Layer 9 of a small transformer language model trained on English Wikipedia (12 layers, counted from 0, width 128). Numbers have three digits each and are written without spaces.
In attention head 1, each number of a token's query is one row of weights dot the token's vector x. The head spreads its attention over the tokens so far by the softmax of query dot key.

Query weights of the head. A number n stands for (n - 500) times 0.001.
q0: 471607503463626374523475469528617463417452254350595579573320452323709662503513408422503584585456506386568482562430570705448409129625519446439442711623510507643466575392677441474481464537389440642500503263512476534436640506474409469487519604367347450450420475500390344542603604642512516233476494582594458594739322546470424406697311415567539554491516542562377633632507602433656565602494
q1: 545687424418613582521608579583519536463405385500494484417551594554456335555383449554590522527444459641505476575538566349541489545410511571338638487492586530491447400454288600661372543669437534456674301515435361556655522503512670621523573368557697551387327538395379470488568657441508483598605568472406522515754512544495380506367489529516541579372412639452292611452360508489423609432457
q2: 532510540471583356519522635442342464584419560550419378575550540471490417461435418531542505529505478527433574507409536438513410597454490337350479625378634543583363450519530539521559641422542611649689532469429462446456360554600548551465604559592532394463563546534557519536531415416448375426436562455410490518443454521272610472547688572488361438368580394315569406547531538522369503461390
q3: 412500636394592513503678356602520398591540505594568455442308483422439572416421498515503417361556627332505470453553449479374628545375524613377484449433548508566405468502559226457572572436432336444519531612485558487508477473516374565448479550342625526653412486540515675419472483466399608559776552594474467594538543469581538406523546541583402500515540443531485472357634498602607552604616
q4: 420363516569524511541324433425600602461466463491542497447517453477538469527605474497364560393510444560608513315588596481559442371621458492303600431590402669664370584516747426437462458646400397451489693589513519500403553319358373520663454646310585571486550483460429426457593645521549554435503524483517442469678341373492553628530343469449468555470563469484626339488708545529422426566648
q5: 463503533630535403452755571592622328560642506658405401558558486510435517456326503558521467568421532629469260540597476485547515719587353597512481627630512608325375549509513339616533526634404331566538479490512360366556612288544373487476626519394461530648383535616463715238433584389566425578448436457518646516370469438468371641570566574672299547539397583413458388292468585521465595520532
q6: 448454623469408362547468537556477563478329435208472618553524539683617559528435428332497584614434531521519553475559528553512565443461660438455485508535426481320488363553316664361497389460568479460509348540550449598560616623639484443468454326605404538503434593375608536563407500525607633396556595662588489618265668543613537545421336530565537545627394447750541484503239368588500567419682
q7: 620507779521500522668421445378594427517366573492628434562676286508409566569597476473156613497497469494564456429493563349445493607160652400643655557490522292518430339698473448522219679549523558528526435373589596549580535552763581675400401339443582703408544478351432692319270642624628514415371439389471486326661426457576328294621222614450479473644603419543453411477402455476587448397588
q8: 507680419384614419520577493531564327362585552741554700547597347561428336283419613537614519635755511605677254409515422566706376796673426422599408712577504517457390625427550520369636598447428293284512508206518615319462694353472438541546385602263665316355484497594595338302559429442618652569650673376523526289279749415336430540381561594676300375617679394412550471285391479597470676536518
q9: 580507359428270385472073574511304623500628468425500418643422676512387606493380398500647570583479601527521489612482493496496589713678305400481519486459330536523244383426367647481672384504247590405566459387344436449453363523607472444608342456654692374629640674550560521534482370291644570456429564593392500615349580490751622607419708500624578532310423317802690464735333594478460747472539
q10: 472478630489338295488485376627326431559553274595648661560485437595402627446350704511603629504715565574500312598597298571622403474648474575462297510628640648744438440564428357331489374391493564504322630364341554380652637221235468306500393524236441430470462375672690433515311507416482449427436521429426375297450737548328436542585588566579575294712485479618465367449527762417500650428325
q11: 480386635621563735434624427467743672486461712461421302456393219403314331863577542560547464432476301480384650243447404482530482546455430560466530411463593398470550454667528424485424663332579541550489548538538377489407454402492602484518754587550362442431299552301427479575736740545427279486490479596511719511679447338475479349456457705296577528648557583336456432739546284564571485392559
q12: 556372577520526554539497588476687612522387542450558688429656203586513404386486519332397443451550614567560606376519454561462419485527527487328608491528445460667530664490471381514533436375381381639416561447458587675530595445622590578433467485596363691370637354384586288535555606617600696490494368615557500138630379556305510476604450579491387436166663494420679256585331616418556563674475
q13: 537479672404433463611537511460590437364568491539596375687580582477491469602562547485357348431359467570589406509592503537566537574591618547610684463570441407568449447585370602599379465536744481642603497471611574524404437468510285533281476435634497622350575427455310500630405665558485707570570336519617672373471405333283378481638530414394521615464621450506311383519529344671425599642483
q14: 591452494453451540561506531598410506689371353494522364500381383521469423447587451566526554539613603411567478533628422477476552464529453600397646406660684333320534514585544656560565397641683459746431627666396522551522385536286485528321617597408471531471541434406552478565467566416566483528473533439451408524446538341622384684655610341449467376438411579463618469555458354539469557319590
q15: 652446496415496595492301554636244446328568335470513573452524470584620617770472421542531484812749855565299254568454539540569364737601628554382562396558359509580547625424577698303711331570352347480595492492466821605531253377824457496556279518281571476417314511388500428324439749425595579453625682532408427722417778467592496553567469314474298489309598556591463474429350637477407401559455
q16: 619724698542632814331504611488353636534299519698393397472576331420589416504336526645708602458467469486467485267466488512537305659451464374553549378486722240564402580572444826369231766209533508707459635450511424290423596516668496398639465591222437607429504419309406546418626507310610504355356402576540511287554553405423477525551637392578515500457750365532622556584488637847597735257444
q17: 452576258391364541500408503600607637494402520496382428621490591525493541258634500588693629633382434528506445510563553569546545382706593582343482669357316478314598533451496411436419474537468327443521288557428217684437507317578467367699683437659510534374556551568348441637589585404456514490539699479623595493336223604579757486381369382618553425379437607419350596543353246424600461525490
q18: 659455509461450512533630525279425566390340521523457345431413342313506494383472596459448656323667572433396606488488509348535354659251397509731573413610638480544394423644560548487543407530575559600429519484600503394527311462615527500379472443434565620436513481349535535475417517578638543638509400584373640586584649560628381570629485399509411592424541289552537560500468436626855538517380
q19: 697582354276533381377450469310470628435515381471683485239601394284504383388605475452424683616550463301216573522370395624587674659528379430520377461115496533519508426537463556580421620346611484360488616504756437390560862401365570312446462486537645534485520585340558515492607337525454451451661687519708463556580286684489574528711580453360688474481560369477296788630375465575751580521613
q20: 483335788336514298600460422406437486398621601466578424715402486320539670731358292486521382458470633611473521408347486496570637595404485340485224588418309434555585366562430519701365572599564635596545742625397469249525265544597527455428486467615468600543441404444322631426704653412479550493521442399449563552395237537249635463540557443460826490539671497536597633454708493518251582393476
q21: 434625562440693629385612451904278593469330572474321592554567315553480431641304269433717479424326524556372563539324363637538475495479420424233500531655803407446471619449724435607516390342604772695578317673394823508593223628577487684363475652408397615533428273294363437509643634469586308656441476467388468581643526462392544509355569442446321337333761386290647603561587669738435642389336
q22: 391550566599413394298602470478561397291762528438725405629566538693468726674559586360496355716643298487452559282303270518399500328407581732683545527530533473404511503583571424523425379771555541482618573447611602289354440575425492613632551520678337289504530726665479399489360413517634457309434427295493669459568399584451409384525543619626658633740440503547452460404313417408397322473493
q23: 468500680483426354418543360427378567654714562541379537509669598673521703575465293302423636379584588461597488541438487297522513391553656500165300713406338463400504331430672268433441374580424661804599216572512537293634450597496389687418632394477436235509553340562541352389459492625534445555750430535784492469316288333342367752581678737508905372657504712346788547251590371734291504404334
q24: 568680543308606427683466605643336643484418409495747293531565406290555492387357451240649415487609521457581537394475450781606267609258330338637304496512824819557292467611407209286602427626524234614415604378701351530475525633660583393586645516591209607633439405492349529323818472451547513670451463452690359504338544512450629402105322645524376636631593284385697673763464621739437491580325
q25: 753377612364447547455519479570299541474665392322687441675716562520537862804547478379333431446260378720474451659234591387346392398405689482199437439351505515169730621309571524466417601761347613229310505568460509977117595620828530409743537380614277412338490504576332455481608543430444491477304598481472315645641106418509666817649302426548563540390664540523496414554446648713418233669469
q26: 561500582301364660687500504599516504577414405535429524289356418569340598659533527818504569508435409251508449407397476451496713519483533492483297496619783680260540598597748453360395550664408529576338430573609551536632603513356693355557549661170443415435283428352345398576465583481447294411566531438328263500427832364733571723422609802268653382717318543776389535491727737615396322390500
q27: 267390478475444672278500530401543496538430500411603567448574517286600436536223427651304540468243482367555542417786582279349482366541593369477606661473344673318716542441516420466493452554757515500511276592563437511593685364670500676449413564683551485580649302583441507609560432589511522576612346379427465451573202564596475651632349668370472591720651639664688436377535603368461667371469
q28: 608345553472371660330452321519486340368384276587636533446733509577302821636602514542385864584518523583532371820463481165619524561579666509396475455091579676617562463633516304665543582443568534391525248505578556291670373376755308350742792487787990289414466667675317380833412767437471257490509352384519481550238619202416170480433443586235593444624405413351455715678247605336571640455623
q29: 486471455423543455372225578572331544295493540376557478667564457344588437474542447424470619642609599449310486454409504549310568742262500620781644500569485346546496525450459398352526415522770580626249511508572641411628416225667641417519160565540515627347366443299532543845594621535638229400518507492666435733159573673598525395417519314542533475404298475664482602437571520485379598636486
q30: 480479360479675706397254682482461778549286373412424601456721592533581237713262682643483426551631743480303638525589538016825276565263473344365631459736451255589582588362424596541724380590414482677692553491625466470521228374446458461403578532802574845740576450655433542405433739619700600548291596403531259609491419520665424450294470426573378483284495446657516324537298452500594386366492
q31: 353294374592534581644441361704465504521738605572554239875477252581769663461432368669415625390357767606416642782374408437621554376615505443398519593492537257532589392573471143514562462345567569699942296495302639518333465212239466408391504612581648527549321328459701504426903446466442464661405504396360382477726426338465404602545513411643695396553663444298841882462505443548350500496257
q32: 611460456457545628509395447581397392518442647556488329534427400426459426519447495649511522511414664508513492416449438567651483541395472476580597588394576634309464593598437350675664531413363267418595522523468505538302519469638330539405478558588467343384593542565426495423495456549288590670637564545336521423578625454629508491486574630459324503604534492511544307629564503449562494505432
q33: 404471500444534455712659559558601414498490502650503500579439378444483579458553562440415415512564427450453411438563461404477452601482589619438432578571546446548696519522465411448455443493481418636419371492526694540399478573557335507586398468452560793633415507468574529500512303554625512600522649583457515612489557414434585360405498378334522553495503493443453560511561448370419487533495
q34: 521350675567453324480489470481479444596447434599482566433641508497387591665378536571538288529318495450559364586550535569588500598315400463418477444347561642622468505568304429406435692589580514646583431512401426551596620588403621463393454367468464366514399527480417421554526530330364489495584427605384569503534376442341386588530581613531426590538443518514403515433497644452374586485526
q35: 513519516500443324529451369641599730510500598532432463267541599497479535519530508413427522630602551624282492523489457574582552513570539471593404590475377453553508563419595605406705526500544492322560739420448460530671545325492482298624590550451533451326411476552477382418513576477655497462479628464379484559251638553532608429497473469426410579478398544451508592457678480503439517513508
q36: 573414445583393517347462475369423583580579834438515342469521445544316437613559445539453622546580663565561568565256387421507613826455472444556468241344570368545453480523300557645426755292474593497561699582445493540497410493705640597479666306714442486435719512488429529433356528381324429510419575339332500330389468516540559296462530529389651628510564659456605426417385488460637291399384
q37: 475369533593429476625491221416556567461523509475617344385509608522550356544633591560396482564528439462405497298567372413506608280500367497356426419617591513476562434569662447360479423603634473479366590330634532550289512426354378367711485560675413581509436484544591534463552409542610518610620563461722454416387580356543561611503332483469563526530559602545553565389431481730623394542661
q38: 355564435431554584284545492488477576590486543532400316585308497494468456468596441609518689491500457486503506534543404662571509271576569560650534405495567423370409725375732481528559323477625639608385461531259451392558457537423462534581524604509669553610473547538500517666617555265367412350591435557333520509544466563621532712414635636500371491488454545503514497472703476384378608348511
q39: 479528494494512343363603703368381403618436574619403284636665436422371459416519370270567440475509615573482396649457615487513587710438617454553331485360493703626361451631302387560579703393518568566607600426454466528516441833636438452188513482306583478758467585686540656480494491325366548560485436642555559550440516444522451553478677581521448608528404564519485448385476520516594507494491
q40: 494364427556633649597394478687577613380448471558572450540243575481363472512534661602464621600455423425520552569371435564509515343453463529500381389483559729540491683410553386431670399449585626363357546424575383488375453447475431484524515678465458318452556621470451515691634629360515527449500602527534427651700581514324386415400602580565500363458390468594605582804427497663562370590371
q41: 500522396560426618597308524756576646368488210448518588484405611476586488456674716419594716655418446281579519478443256592500572369433391531413547488482599367339497503432613456564359401628308510526374245572575481548592525513409346413624526598403387639422686509465599419513494401665367510487453469503549315406643560527431428416471362533655650425548409608681637716613507532532440568557540
q42: 387427592510493578405518323443514556724310665538692452651493476805500510445557389333500384528560479332473459288589431611299543529239733466224768371555496485658395391503462585629175567503447583800622735366480490465542417500412595595393578451534553666715612525516345381570340661383599472461412320393568442438559555471555377533472598437510664640483665389599560454545388452476600452362587
q43: 450558494417458550724476639366512514542483460494330563644557385509361481578569450599406444497434537583589559478368428443466545497427449537318427478524605529512614543466567429408474539494528752477389464574254551485382373695528459489530606592472488473535440476513604506601517355411497479295568576693417266466546637530646594421571716680597426324311494520456412429525472567428425854596489
q44: 576518359244397846551403470395238446451454496310592482583657514520475813554687532482426563666570648635451440377191316739462522543523459590416431444483519404180529415330496539527226310602569632595384616632475701599359446810562648460742537343492348467563598569578348525749386346465548518471560656455556396562457431603618668362426485531514582464672442627452569480504321503580562430490472
q45: 452338308227496396610311477693500460622461450445700397646634454308630647399534399613617665443593496453635486546653511686477682589764489457447431586470312643586336454658348408668322633500586219391558530411447571551713683276469472474474254402253794529309643608460444461485472503583482679617528489519637728378593401493593507542430362376383628543540401402702600456461434614299450385503664
q46: 611556583577651662397342373543567549558379729500527386533583107542342490524500483579379457577587406288436586428458434590381554756441344424386746456703529276496383517538613661440358354504530482557414547579493528521514360526507519599406493500450428647665298459392302497563507759419718454308596263608424486608605485301570503526715433355641472459419500336675466726693391523616623347353466
q47: 293305336649403606550558602584457546599385690721559377430390517558464409557595607374460655376531546566432361338525550258444416713407728609597828449454474402603382476646338371730314459554687470668595405546417433353258596732425336477540569450624413544572622365487331545466524581493352457702420490383646602410705564493711447440595582418347682469529602638605670457600462401769475356446445
q48: 509445758448272405530610409481380364542591278490524394513497626296512488466246619494447447564521613334450338700600362471279389507390474546594513512557596429427410409536486549549537434543485545587322449616275512633602273438438524651465453566400525315472571441463626572445476462592484590525629693551513467562661630535613482458566556636659621364475282634603579432424569426592396385509408
q49: 587215496471362608227485540478540616385312522303576514402537271429373400457429598493463467478674363476378557472245352336454414871553515525504550365375375616462610727433416740758493346387392489511395392391401600588580442599646528711422434384465629589445617375429630482542343421608622680555670780552392600654496481589755385714552559573638521514507469679600493657578652298507529326534381
q50: 448322572554513552239631481545459605552464664493272457391590290592304580436514340497647514476623493403403602431293537580294410540235357557443607487670514426283418546490564464432452330429584539466630483565401500636480325607336630607503792478592644431644430316513474341400477618549589613586632480493431507614688422280697423361572337652384321351571479503376529759540475450473524683417503
q51: 511566421704722666324541551591489761345482569289622460508632418632544618595579450597489560453409504466613711557649434391233353470297523319592659465469416363371874421389524414632330479423493542482382387284665583692309332430640330477568638562528347421481630527425254446515547677489582541500403342511624627457496334451467312500331319317444688457530810678616518488607354418387445523716472
q52: 477366550508690621416471443496435667367632496394356596306571472420492450431437275728673756306519290568379444322448637496526366428555555468453552376405331549458676659357532452047488555394395555512578312805722404570533532599608581300663351374641641488446627375424583548534508408351562570360480615579592528698687380362765319431566373473651072528455629417417415803544251768557752712689587
q53: 516406493282263628504476597316645439497500416562620590423483694588503407530688716560490431547587456544516243412640540472578538393588455590681389548440388459497459566444451568550337503635355276486395587359549380551429658482593181362566527468295534510462581448506484540550447452558328555575750546611791577364255646637437590625328735494584596623619421507610303425311652519587665457522588
q54: 643569436524452404705500452572615486534667476360523717384400473727765516441547581411341606621500393558450388696541410457676532594289504438540389640315623412493482439469434385566472476563530673367675325530425315468434645478382504570625383314496642504585300623455710544584538414523408334472391721593271445655161507674555438625546430463331627189577334405663394450323369513569444544507527
q55: 549578704492397388504500565355676410734481597717500654532407466581453334640682689592556544749414656395425481223469438484475436744332366809283434526380528530581366565492726642384532485547384500457421693529290377394297597521247281560359349665343392364576357681656473511595392389549250575528691706428460654616387879278376377653768390459560465385472392348544466543449538413473683546329519
q56: 354621560519416568316392623661629308719669698696361338601492504347641530262565432585703270632429706565474489561663473540318428390504443612332579665493504595520145297324535383749378568594399435610195532664469307685430586566235216486395520537577464468372598386649462385785423567492500456234389726709596454525345686415446628430596705489672454542464550371707470317487597493477391492693511
q57: 363361626857477455383696433340632476465402299687549784649475442756420274262319558578557419452538591355557512763563623537538303345538355453333373508641321531620653234714580445589625685448626574741457709466593370500576369374259447616357557642418707667545417486452721629580488338604557427395508496574447559466244534617567394466431460649462268578231500488382492225405706444428659708326600
q58: 486430290748575594604553466814518471656457435520687431443776436508677566474405308377347493453556427510662511553576332557419576690631698620411593423418443411542259399539561574368341592526349557415473541248317511400559566558589553273428493424348507414238511587336611460306644472553537485318267389413481420578720562576609594318718393634672652486444733575649560463520315701694573250416443
q59: 281369262668603374477587822579581580386434513523270538294504504297279304289732504492689560525419449634711550393475508696732439699686035441402388524615443551535308429512387608504683525419468662474514465618483684577500416790357570565439689568587496478224703419362656438348583536516646667517496558718552730621572210256496299161552440476613337300359460648354488232486646516289656662697475
q60: 581637637308651687542615523431423314530307371412543365598453510576486663842351582607603482395520542373614438626559472486448478157379635503404295413530555407715461380503410575474263571440786402595410561519274607684335531655478763637446457437466471521589533541588575459385434370507479617318661620507504427604575222507434677585310415544590503448433396517536547801409379334437412564420452
q61: 579795637437488407539532628476575555515636629461539434361545708362532388461484557473315440469663645478360496565406657585433411412355709629334663526640430465619592473620298437303480412563387586464631825466500418397421630450253356410512392611427363206544331253375296546450414758759524656572350539598792461429762558388430340713637500474594321248703287657255655421654678507587453614267466
q62: 426321465432675390724491452531663598488605437551547183779407371458419536606756330487426522449349487548639701529390793416559447405455407323554450537308442090478323496383756117591401757822349522423664553491425458354359334829658796411601739560677631539326478732448512500599744310521478357613229316632408340450418225383470492545526293660337504324603486533304557486601638623607607559646413
q63: 279794513420496517872340352517344348468599396436691433692470402495542679429552031417517517341504500480512545696267316257660383520491552288310384540571522565421576483496668258496754529479633522619729258645373608208529328580469880745483376318473757453676583469367443677589575779589419491577648595617297475661369553357604421420483292548588255446373558688586528659555437543559487325464374

Each question shows a short text with each token's key, already scaled and adjusted for position as the last token sees it. A number n stands for (n - 500) times 0.0017.

Then comes the last token's vector x. A number n stands for (n - 500) times 0.0098.

0 "ational": 454498485503487413464565486396534654640368639535597610584519571771414751690627690543612479391507547471451491492471479477632544504497502376657363409532661562542213266412512523498794457590683858
1 " S": 544493523459603447493511531445446548573516480522609573480392600610619547524638787459539461344330454516444526631458507537533474465518520401594470452398592626480337386543532498428706527622550647
2 "ch": 501484537394556436505498521450565453596480512571628394438518635640562613480655812607499470401260454475601508483471411505537445448515494426587561630512432582490470544538649458494734403654385547
3 "ool": 506551492504506505483461403453547569617339590632623603496383551907381808667613577554729492445644477518524497487520528550563518445569574371626457481569660576539178338350561350397725461560752901
4 " of": 538424575486503487410615349336599697573495497534629508469487584757336669563649656534551591496485528453580454489303510543568488627562450330668515534498619623535324270441479487470589449538664701
5 " E": 507565530540496473556589481361476509579537536493631525536462665536603581611661807516588556351356507450557500572373353501508401495587498444622583463376504631430354484510568490482594535591637622
6 "n": 417535460568477568479620464406543540556525571569553506497457718632418586520555749369493521428437440486543449494394321520440431536501436548604499457459474625472483415574552508413670518671541701
7 "g": 461542436478428614552556560472509434588454490639610504471550760613467562627595724507551482382328400574525376488556421523607483430563379362613503553529472565352381597649520336443635455553560665
x: 339631698544548535462524523528455545451354588544496574512536345469521366636674428688584533314514550539462588369413336425636318528496652539542439491485458647360648403464475439466569464636405540381434408589530494413493439543481443555467483511535432352558396537568396454515526575559503481470559504503548453372623372232430588442419543587472619364535451593466536462585604604596579539545369
Which token does the last token look at most? 3 "ool"

0 "on": 514497472527479464519526448489463550567367619539619703579412567833452791718589637543608523462531528449497455478491525508586478531552562456593392446551709578529206255323576569460792468574744832
1 " of": 498515511527540395430568395387557684514407653584673570622454572805408618562614666529552568534417508518466506486433618524564457601555498409597500455538672633567273206453552583366705460633611693
2 " P": 534484500465526460446568436476487523483547561512487586536362670587685532386619827531628492418228461415494536545510525443503478497521449501495542456519530624444428453573613661419711520667486563
3 "at": 597575486475509445437499489504546498565599596563506443586268643591581648401553827553663356417406596404519473558514410511490524491496420493386569583533584526488468403615618734529693551566457566
4 "ric": 432533571473570567497502516453545427558497527576586372633341655451495632673585709616436425371448654493559499665408328553504447446500468412474567513536419539374330394429600559523552482472675607
5 "ia": 498464593570510534398449423434501532507376605565583607634350578863419796616633608572462487512748494479582514519459507525509503499532524442528534572616636538521273269367558647442600580497746785
6 " M": 468467541531453486521510524523501504471541482464510653581348576514632599485670843558505516386429429550494475534452458532430496523580454465427574538410503570425460359448758680550571555613479500
7 "un": 494406478556507574519453493548419414570583500498477579574365656490440612592640766531409446403419472599466522498502415508458531500538445517560472568457521583350415456554674545442589484512441578
x: 410602588589415496561434495572476595615320627555495488520498495429391423706497487537448433422489494710487527493534556529416462427454594418457637485324524538498640409459596476494592469531559589517431566476583615547440300562366634600465521747578486509484472235369545432555413652320551454517360495515459454598573465404515459536465514516498526510531529532508566363405470492518446462492435
Which two tokens does the last token look at most, in order? 1 " of", 5 "ia"

0 "und": 541521432571564462516535513502447605536359660469621689624311514756437814659530624542626464452550511463478466510500511586639448516567574404547359416569709616570224289355579543397718534598694783
1 "ist": 445513477575546428473505433498450626581426672460558635610420560807451763605514697600603479437525561425513531451501463519637443511530554461562388405605708624515165295415555604409756542578699773
2 "ing": 479569512495530432461572422441538603557420597557640670670434510834391749733543596513639480463520510503484466490450466543616506530573613423551393467556701617557202191336537474383783472582760791
3 "u": 512552528531549471527541455462455530532409642537604586622436627667482791704666716595540494448439508520462463526449470534595503528575537465548511480515599716473306268398571484420741491629563758
4 "is": 486484523479510507522471461497412537550395659563649673649539576825472783629561665620694569416498523546486486515399507503551454526521573455564420416580629592528217263353519593393749495605639809
5 "hed": 488460517499517527507499461497432528513360650616711703706481575872381738691527580534548494501530515563513530502429496537527453537560547437630431461575760596536208212312604571371793430615662768
6 ".": 513433538521512453440560444467440542453406524587599648593530539813451711593566644478598530475515515517491494482475435444462557481607575365568343464626797677511174273472606608356756524537663710
7 "\n": 549501478488521557468457558552530525487519543541588510558502434687373582530583704487618570513347478487495495553480455529468518488419588363441525387646695733501378297539606548412707388535543588
x: 530572512462559529380504572515444621465339526525571500368636515371345405474487429509549522724512658326516464532453488518561616477485505502533466526485609545400562527555526511456527454422430525442296429633592503555625555574571463588384512608688498548476563253444392454562491581510605478486593617498459419520476289217465451458400570469460519454498526433514392528498454613510511533547661
Which token does the last token look at most? 5 "hed"

0 "'": 486511466488537445491553563483537568542449614463624682639545448690407732616423566535689469350515492444481495556536498503514477531416538402508347455516718515530271317391681697523750420633556711
1 "E": 548505489514542440535551653459564442556417678572599591624463554510498692680575688518646510297461496521475461522466405520422412476462486483522523495454539543485422426392670585527788455613388567
2 "s": 598481564416512470445522596596586515546527561629615574572363617581493629583548670592515503321423530556449449665436434467470532477449472504517448607507589556468498319422560639543769479615431491
3 "pl": 519577554465509433468534531544583448594495497518463553505381559377396690436587678619520381203350510547481478556450439580511466517540445390428377512464560486377373421561639666584665526671542697
4 "an": 486545557568514482551537432536447482539519482480425541550371537569483802604625688545430419411437499597518427617557421602497459458613466432555409624539554557500339366432504499496751485547592640
5 "ade": 470477529537540470526461503539509554522532549571572668582409491790417742617547484585500447484709427596502496513538539479529451448505551500526374569598682486600321265332577565539790504604777839
6 ".": 485441533518502444476560483451470520492457531558602646545529478719458715536563622495642461485548500514497476504506413451477556475553583382510370478581780642517191254473637613392779453628665656
7 " The": 476488538537434511468685435390402667608495618475593581588540418651355707508423639604675495554400490531518478535388462544419405583526560405655588352633709595527304297490484648354715441603429632
x: 471578512458515504284504520480370511451375434448654497451487531413272466568534415527582530771591571414589408519538512522440513400547460478535488474569653559469553514674547483499465446502317383477495493617587560477524428609523462578517488577594416483433575291370419496614410501509550609533513513564507550549434321320569662506483385556385558487572422547507514464437541635517592517488468
Which token does the last token look at most? 6 "."

0 "et": 540536484566516478520487459529439469508389615614590649591309540811483805624612617548608546466564504425497477480510466571586434496528562482558424481538653550530219283418581566425661499602664801
1 "w": 473547478546480455485517479523513496486376597541533600581401503645517682604619688474572496351388579466488552499457473590606528498622517449526373462412652532528219342412697656427748526597584652
2 "ork": 465541501540495487476472459516477566580389612596608686638416523895324804742565588472704496492672480482487487428455516537642519468575571428606344425563681596549156213288547490434764459502824854
3 " of": 513490576517547421396587399363505690568420630539662611594453550798375699592593668564581551484495485500505492524381539533559442571584498371620499425540700643580223181408561551389731471632661741
4 " n": 469514543525509441458598419459400560636475619533564604576460569531663616424582845577567501363310469541566509515374487495457386612486436518568567455391456652526372428522569675441687574782519550
5 "ine": 353678531557529452401754351335424652568492661573675564595538575709431624461578736585526532550390559547591440666403533453450357699536546411689679411549715723497373306571456478389749455592545588
6 " ": 511562507584456410426548369399419511473532532449494514570565665584698616545491737538653516337261463502511506565480559547485469525544470488540537513500479713589419510598501437423603505543426590
7 "en": 504551386634477576410583392420489522484486634485585526522556650506394658489536732489636579463348454567569500433403362535416474601524360538560518509551513649513461420600519450369676436637404729
x: 357454595684519576555503575524329435380442518570464476420469470377398521533602402513503483551492509473503511396514352615457457444465582462445364449416520540487562474562559423428604447518575804385587483623664354450530468535587522633480488512449464492534579313436406526556493698537736539596478614601441459393472399361427665416437483477416615543511552608665494353486518504504431522457393
Which token does the last token look at most? 3 " of"

0 "e": 477484476516510439484554426433453612575411641548596689631451565809408781687607642550622481485514505438469478472503499487585480532561551420584413386572714610546170255352610545410781493586684802
1 "ff": 585544467505548493473556462452488513536407619506499588605363619608502767612640674606635422416408457461444499503498475535545460502532498463512486409568573629440282335433652553494751524650527734
2 "re": 495494500505531449487531400508386544490466566480563714649396566709493778642586657487624609481499461496481488515424515489524443517608518452582460419517667599439306279381581586471606502531742728
3 "y": 493555549574539467499461405410472600521370677512649685571357539875411830708627515527602469524601469529473530484475512521588464552590565455565428418572723569584211195286575561396707552553767829
4 " L": 533529545536534449530536455490427523522488579387516667589415598571663581629592831501487514322374468488537553563463463487468419563506409514511511445458484607394419335418727664572600531649479527
5 "und": 410495520554469547451469539543534496648432588544534619533246513637423843469486767588550387442585465472639503519448519552517515492505488407522506552500621614498423418412615573377650636597547659
6 "g": 529507489514462549536468546467510398529511570408515597547331624503497722612546736554445521310437491511582569399556424538527522476533454393493518557531495557405525466362645466564678572630435585
7 "r": 514586415524378531476413528524475509423564460222437614552280522425600648501427608639487454344478491568578525574477507543467491441568520463454435511450449429392453426350702492486500552535571477
x: 423555520679520529517482602529438493523489436526612531436541382433371547476623353400480547353473510509465505528467599363280505561476474411602423509652574530471598395420570464490508386814375464509533520361382536477601433577461445403449505653537356541473560437533374465531517689445675584493637523587523406508458513375527595446423602586618528472559602369342550457599499522459347467463548
Which token does the last token look at most? 3 "y"

0 "a": 487479450504517479476526422475430588548378659586637680642435551801411786631625670582568478493547521450513493487519504469571474602545561441583429465563704656530207244365621614420813473647623783
1 "T": 549486513509549494530495568582522371543395684601560673625343564531573657512577830536605503325380501469489546560476534527438479543476482489527566516510511607409403408492658622525726491706374548
2 "ou": 566435566478558591423449612464422455520434682603630503574303628684413696575618678653533529374483463394490483498388511473474534481487368453545468489643572621460347403405598561381656481506403661
3 "re": 590502542557555490475590413410509519494506593519496636537407606708435811635561673531573509481599531448464470536424498467445475568528498524628505471562681463416319329403611555539628549508669755
4 "t": 545521550540533498454544484487550474607512589440543610510357650639588775568587672592430502484491549485535451531443451481415477619546441516564456519517578570384388455468577621552540601625537622
5 "te": 481461511558579556514509427462494549590404657514592694538324558771354860540605567570491502551798505561496495423469501441461489518577572448563480436524669507424234251316655525425702586635798848
6 " c": 556425545471478564546513416433446469549432510456451633402467546635688570541549805543408530314418521504489496457438530505471455479458568510512473477436579576552391477472640501524749368708461612
7 "o": 553505585474611663459444572576572449468513595655485460542356607670428516473622746460524579500432437511475379489517475506540538496453506498404615489596586578418406449529673514439726393710452677
x: 521575425562548481511432508587468585542472471585619496257528373414381435630540371624598560541470586559401480581511413518569475563419522558511545360551480556439557612515406437421562480436495595468228513520490574551500310623552496667544542627640539603588529310284440448510489587491617466499558520555453486545529416252419570357542556505527551622520551489542482503411587481440317439389356
Which token does the last token look at most, and with what share of its attention? 0 "a", with about 90%

0 " the": 456482478465554409504635427400500655623409638548653638623499469752444711619517644618702479454376502465454482551491533446529473561509549407636497369578724590553239246408509596395744465607582727
1 " d": 500553463514505473501566420435446552576468611478527597507412550525621574492555696559562503269247506414448468593530508486507437578449513472513491421421588598497408391506482591466777462731486682
2 "ere": 557459540530540470454520629434545575495445583591589578617408529603548631614475733543637494451336479455459432546430577489560518500442502385545547497534595562502408367493590579512672552630328628
3 "g": 577533584557431532443522480454439507538502590486603538602483698549587694541499712580575418341199527451512466567477373594606454555537435395438527486524504590421479539449560490566674472606427580
4 "ul": 544536450583520588597375473707489523483494615626605675575411665578476612605637634678580506422323348526462574490524516560358529424551490445423473615497504494462383385440660475437640510608434559
5 "at": 546474494505503562525422429620483531531460620577560593633412637614586588551571639624557535447195521540479538495506560486432466615558617500454563493529507525490400399444657595542680571526537634
6 "ory": 521422501491593515498487445486538588542363652594661636579463563855423759688572453551612545527561575516482495464454528477522536524570564431598444502608680513537149278293556545410809544585705856
7 " ch": 473444481422477439529358425478360546508448549491480642500442549604631614483633687637506413300269541492528521471488487522507447459549459368500505480511497561518317503580664580510651542671411622
x: 512678657642558457538501543465507589404551501454589381397578378433365535397503433443587571491538523438542396439479435492530525559457540417441553485561623609440591463477442413504472539571451548509429567574528553486533352611495452656531449617419494498604535106524447540385553585477531502474494540430605525505550342403565609452496485538487482348606559619558469401542456464394407499536432
Which token does the last token look at most, and with what share of its attention? 6 "ory", with about 70%